Layer 8 of a small transformer language model trained on English Wikipedia (11 layers, counted from 0, width 64). Numbers have three digits each and are written without spaces.
A neuron's activation on a vector x is GELU(gate . x) times (in . x), where the dot is the dot product.

Input weights of the MLP neurons that the questions are about. A number n stands for (n - 500) times 0.00086.
n15 gate: 194575566518518680541469535539560620618500422491447450630542408647367660593439545488346352433143746748501494591364426609489488582673024575494388525503110459480419436571909652682516328570467243
n20 gate: 621529448451547481301631720375453570578446454451519336266402509482572447503474698437343418631808437670587346535767546451361860722462441663482272436506630443316456487475440383490575307431394496
n25 gate: 627457348372403657368545490428667604485439514502599588556612310396542584601467453421720455722524433325472542592481393556373236298665385478611383406662364349474298713405393365675756453409490343
n31 gate: 099412533479372622499587453537447370360714448673523676422482484444515735769592398421579410457334620429304480624683582448229225586477367297518329588452768339313517211633519499431603492721707556
n51 gate: 539470626576753606583536550354328241479406696555244577650328413385361420281886592356494701534416498505534423563648507666425541312613326395395417493707329580647428358438779516308413369596516482
n64 gate: 363748448490253624635593524905704647427624722656430303336367316644544429536308446497529285207519639329778212398674384696488581332626165493472720626493255427246522390505513726617520357478322453
n65 gate: 457785471493250435386530597527557566781384493538472847343359551466494433665588700606265257463593587636549626376640350491485506549526258344506219634452373446498553702399463721785604574450608685
n75 gate: 387575353211298492634775485583259725324488673301476701511279609684477164390591609403458801462480470605580285254536444356554610692793659523510395438503343370641499286524618682403461368599582332
n81 gate: 602377523554795701186420615473206487446251401765553390480465736613381456565455561353353533534379448385426504468833417539397790613431417498608390439722509297651187486392519293492528560585244459
n120 gate: 563506575452652583476367592457268483423512493609302457174689533425537658451376601479442459575592417510400350574320746468526577434665145577580529422536442494498467520533480373384469306486275531
n139 gate: 309526422182435601573519580464674528536397437508631520458644547764361307598481415569446713486485330631641427294507543634483545258380487536599388585444444478304275522500507774537353291516542622
n145 gate: 546576369435290486424775721295420520595504572467562413430503467551351447629530654556678217527548399345580552797437503777638506315394314418746224561475284438393415509640705414438738560644579409
n147 gate: 276410749365541482345625569798450253392525391553496513460300374415630360559284702343259601594610491407345727687571490491287533433549352330608554461486285379485452648444537505506443535439539512
n161 gate: 541583629399770388347571503325416432541460402500494476374482384697434604448514702629501709366529504545421651695700553802489310317626412509630407505355583679691723362665658534552612574700855408
n165 gate: 469661391555472626177702616749631670651356680420534768522467549371511558489312558525580371336734803361443310428885317575425518636662607333515523394654465264695599453692373622464542642425548720
n172 gate: 617529213706491580271523539597394572395587368719448353311672399460400529219629650452537541532710648426402441624522534627707580465575406558526681634762214544487380580620709573531588529708476335
n181 gate: 417612648453748526513468472347594421562668587716501609438651467155312935589389666552504463509401626583348599458582506519656416539522328460445284579477641168422406554525375610366601502544440333
n184 gate: 419650370499345497418583476623511491383577405249557685342687358431539427301408369575341412319414560589653452555497511639615563556786479634312551626369340402557395440489530554574576478558447512
n185 gate: 461492284334290685415646719795579573720491551677615378641449593492373589358289514518574480509736721255401146654600366615580620583514388682395444411496419485624593403609563773609461267470470508
n15 in: 432417180780487588552509555297674841644180576239514636692747343587506473498659532451504518421823353658681448587392484683765665349586445360508495419492181280661613372610681747319682369490593331
n20 in: 690476378344290580206396501419420721562242450496545496229655747447686571595539507469544570522732275503697401543624615611424546583665297512519614305769334682455625482614481465397606488626364438
n25 in: 416465656420577359413442634389730253478554402505384537422713422459512564497477474652553481591553556543700465498315390362303224429506504241586348394546250620353602567560591737529531346447592482
n31 in: 531512631568407477717370578370244485473829336405599690516459399388485387639483574696472336386300508394400452513676699420461532498501307471416191405392690376601470237554593681585422627733630558
n51 in: 603522340657573587399313449237407669593639773642668644596579614418326671609545576528334501494377481643365623476371515767598272643279326567734349667403464549695551496353484451478452594509523582
n64 in: 348564520604435339318435416842486567108630861437617436598441743591640574559179352483447694547514455528456498550816526421511557385306516680342555559566435510530812452394277336794605326617466452
n65 in: 456658312377614618617524311378427757507317840316239368387438643538536689362470524613344640484565579698405452663499504473662416314460519340522420303569397593550358603341500416366653311629537329
n75 in: 359722428493243364528567520404345466245586434627359648361229280533530334261282585458404437625478551549497415503614368372342401462671511653461353635514520585420328527489684899444392608484367306
n81 in: 584316854488445585377324703661675279576482743560497460672373445468655465522447491638486523518233361517786478401481529301699610235744661511362532416587313566512666455675510457608713680494517583
n120 in: 579511431377604525612321273579445249425259393484447492440595529487625499720481530759471565590625373559469446488273482375596516436658539672556401359618629459625577389407573521534495417479302593
n139 in: 418431493510489573433424381374328457453520383551659658484576487440304573580440441537518629632515566650425541464368475607409421465285510264880597562390440648535290669413634394450369556444659557
n145 in: 496342570644484466531620427648356588324421338318531733462348595743472482646555484715657296496507509404367574639739596642379560351222536592229553671497394411455895623540518635503424515454549371
n147 in: 463389240323399507341544447777568419558678321454688500626593422552603619382224474575389627720697523426561621393497520405367670429446359404531521480285610202298476645298418603348339691379606558
n161 in: 459583484375407464379350685655650696512611793685669530715324576299720673510376482528471613417204654391504332534377450701426446396546709557476413307439712443482643558563446728587452420344490535
n165 in: 296620461309246446585655487781624712633450611733287701558430236455369388472421323723547539348624487563413400585560275450495637493628418543476452672574575378666629378490494708361535458438385638
n172 in: 650446334836652572551330728511609389608411540740622429622454471351579417470771626348576472437399477258535477359536388635506552257475536681406700503745416559502471400679524493529310703326488516
n181 in: 557478601526578591747528491653278761743250483651522699659381596515532375434385466381502332447474409518408509568647480354516267600690356475450327401641573451628524823504516438256565381635567525
n184 in: 380605481424450585293486545519347554560663749496444385533685499372444546412541650419475233186589576472436476538674143559717505509517429475671545504276542798632649335648458556373523415668537271
n185 in: 589342696757515215151542575501411513436557564688382475465427492467506566551416359448439381526559713503241520731513432619583493400629484572408478393401609510604415586534137386647427670449291585

Each question shows a token from some text and the vector x that enters the MLP there. A number n stands for (n - 500) times 0.01.

" its": 650534426573419173750481387522546642279513575542470481495601459612538656531519379475550405540530383554426466570423492490556564482605541498619457465371482430516407451477269539573447625367486437
Which neuron lights up most? n64

"6": 485424493444552513515318395385679608511455412553641532681798460477445542481641418376524337416497552489727622409524551407597471398487444470529527631440577654636338466527577582519543389437655404
Which three neurons fire most, strongest first? n15, n139, n25

" (": 546475371567529542794539501492528324528594405577764436622618306425419394527673341613486531514470486444576528458494570409432721364382446504407555524370496518480546435390581451263469490305516480
Which neuron lights up most? n139

" Range": 736332436441494252511540511467522457623437390468757587472501584503460478628578487436630364599484485510383529538516397522480512443469479423546408584504521409575481482465217384395474646439529393
Which neuron lights up most? n145

" themselves": 523479369618516196540362493447573550497388527553460500525574615404624415519631434420485514426534455568403586490470590413586564491626415685672444489518581552649345508471273481340584543454676412
Which neuron lights up most? n145

" for": 605477422518432113590487450572503572604614572426531447792570464448598518410538435446695607464548446601525418557414365338483531570598510531473526408549442380681427513502475461511505459603512400
Which neuron lights up most? n145

"in": 593331529643522323321445530570513425490496548516753564587542507497533563454510394511465447565544603488467497463487585527546484527291535581505515530499533618514487566355115445371524491563365416
Which neuron lights up most? n31

" first": 442542474693574182732382494533511639326559403570650495423416442426583518496667504568546431550385502427495529589446579492426400479596611532649500405425507415582363555446418736464549581386387517
Which neuron fires most, and how strongly? n20, at about 0.19

"o": 584361558570527472560419574606441513436383584526724469620604545476533593669554464498486413329529592494444584559508457591568525544343442676385504454481444394614430504497110459308503523423468449
Which two neurons fire most, strongest first? n181, n185

"y": 532372489626557369513529420481593497309356530552716516497471542487464395442577456560581585542450560572551438442605474473521405583583472643195560514606541370449626564493127459457490489448360523
Which neuron fires most, and how strongly? n139, at about 0.33

" build": 554484439598376228585586607212564752392535478346673445494622584377485336407553554483613553556434449549317500500452455556624591486571565567485529416491547606593618545555382452348591486409503451
Which neuron lights up most? n20

" vote": 708551353622616242552551560363567421457522398376667675422477534298545484526640455462532425471650405523430547519484424566625451497707417528684506582472671351617436495460357536404549468477599429
Which three neurons fire most, strongest first? n181, n81, n184

" N": 710428525528644599387601592652570631474542548508700482535412360434498667527482462537749591377441406567507417551556390430494667626445515486278524507557546572559690437466317664429403561493268439
Which three neurons fire most, strongest first? n165, n185, n64

"s": 619475511625566108507436464536524674524475604546554610409563559405607408416650436408505544509581458471516574587534527449538472358450263570688517536453530457508495554500358517395553622431586405
Which neuron fires most, and how strongly? n172, at about 0.3

"ma": 573349572520660384509429466580526442541424507568642453628550432435413689540543415463576577561437473531432550478556479536458498500345456578538519364588539527640418569498092332406589490388395570
Which three neurons fire most, strongest first? n181, n81, n31

" Bur": 373391500616523551415463539556485411504562544478634498577163548389501502584461306541670335436449475517403573463460253494465332605371493428455537439676615331432482429484280585352559567493568543
Which three neurons fire most, strongest first? n31, n165, n181

"ā": 677281532595452513632406494671657369501399387432749437588488529427446524692581523651465500512488560526483518457492480493515599378491423553405673571430524514432335507455188544427502546576435482
Which neuron fires most, and how strongly? n65, at about 0.25

" with": 533532386549404048728434569461482506599477548418494539584517406393556565444413473368570493521588377649496529508474392568611537594494452534354566403511438571561477571436483544519516469575565482
Which neuron lights up most? n65

" to": 584262414539426064636520368412512537557529516522477552692421504491574561361513533459557561474456519495505498478394429437646550561524496563465526480525505395570392462508482522524575392589539466
Which neuron fires most, and how strongly? n20, at about 0.18

" her": 570480486564528347730493318555502536348463544425598344498668551503615508295575476378502416441451445597355551506428463312558514432673520637618445498456446478576309457449194583450448547358503539
Which neuron fires most, and how strongly? n120, at about 0.37

" drawing": 767418414630499166494416634431529613367549465419527563447520528415460400395569504458563513584529464632303560489452435441493501378631562488584488400453589667606526596541405543400531619377465505
Which neuron lights up most? n172

"pen": 634398507544654468557340491540535459571487581650715662510440574526551539580456439572525509646559489507355555552554622465549486504350601592522555555464511427630471553579193337244499447595331458
Which neuron lights up most? n181

" only": 492587333709610186582437465380520624464426387452598554616467453401649573487559470405451487384600437579439594623430530613501498619576431516562468517488472462582491483390443604418619554510808525
Which two neurons fire most, strongest first? n65, n81

"History": 421452572483589385462325672245601540220371381466508607480482413493567524544662631619598448466458371545556507460365483438450400403739600448521707623635588616520587514479488509435630598372432433
Which neuron lights up most? n25

"9": 591536411673492585586392438560748334394484582673519586441644581481551482417715395444538367394504345569600541395403365296568396549462594803372492524386441401599543400548469611376543433461424542
Which neuron lights up most? n184

" Te": 570251540648396606541476553663484578545572602407565313549567540615504496548473538596522499376504457511484528447634428481504573609510527608320631334612540426529514504460146458393525504307490440
Which two neurons fire most, strongest first? n64, n185

" Union": 581362544490664192340405626562438349438426581634586519471454447459486533616634453484573376660553396515446587552532507456502507509575570557651430499433596550398469493453261653476487611320436443
Which three neurons fire most, strongest first? n81, n147, n25

" around": 649353379543452212496493357360462622585666567449478587743426566466523486473489487419559490475529446637486421589436550537441460517479627573377557461435420670491546468492486630223631370617514495
Which neuron fires most, and how strongly? n51, at about 0.41

" of": 614291538431496120615454423556520622473548657440373494763415523599482589502642559515506419463418433585510447616469542478612483527468466575443508532488449534653552472492505385460486400543541396
Which two neurons fire most, strongest first? n51, n15

"c": 678557468554562472657412393579607668346422473201645595520417500379500457450396390475540546407430391491513312520538532587441623510458480523131589419522696588650712396517521636551479535555309550
Which two neurons fire most, strongest first? n64, n165

" role": 606447551618610323652466480396536594534362389423589616313528575237562469437697440469526547455457530546463628588507460460414499576714504452697468494412554596647481377520283427525574507407738454
Which neuron lights up most? n147

" Front": 633445641566678258429401619532414456635431523490570648492535416497576610555559479504650313465643319421436511569468511508507539522462591352609480352497654529393545403493276505550621482361571342
Which two neurons fire most, strongest first? n25, n20

"\n": 341452538537570241489472684528675501441443496350588491519593395628627455552636456712557554491455460552512527412503462515446449437702523631316579495483621505550669396459675508322409558418510462
Which neuron lights up most? n161

"th": 503443522649606259583375438461501584353584436625674553491442337427398566539606517421672407594350483433546526443349564454513341550360471384614529363462463538629600351479295551587586538436552408
Which neuron fires most, and how strongly? n31, at about 1.2

"at": 731297527569519270448450526449560550389510561467650656449498512454407607474497483398617612598422543556392559516420459462478548434568459508589577304395486656644510469512211467576583568480568488
Which neuron fires most, and how strongly? n161, at about 0.5

"F": 552274320684678502605443557491641470465434486626600601634686388448534460548486551486764350484612407425439559607538481603495610636533462220517521529583568574597407495470525604615416483357607486
Which two neurons fire most, strongest first? n172, n25

"ty": 620404454616570356612382425440597419372449410668690488620587589365431300611514340515600508492377606444501505420467502478480426508570518217526510573632562437605355476501210440507532584519551489
Which neuron fires most, and how strongly? n31, at about 0.43

"der": 493347626468567362513489375506470437396557439458560389550513597503539484528653538493616385648531562492481515566581529453453485372457536350458632413528551522576490467401078305454486536541387629
Which neuron fires most, and how strongly? n165, at about 0.26

"g": 591367532631478503519460526656582587465499460495784626491438521493575583529469453494652476444502524540543418561645472612514508516287487475354724603455511480519638533461198509388394460615256632
Which three neurons fire most, strongest first? n64, n185, n165

"hi": 472287584545518548657520494596536396507465432409813502634555560417403575432582467506578406522469547530383522439607533473491457450387430540466465502568562450529438432501108460450457623430459530
Which neuron fires most, and how strongly? n31, at about 0.8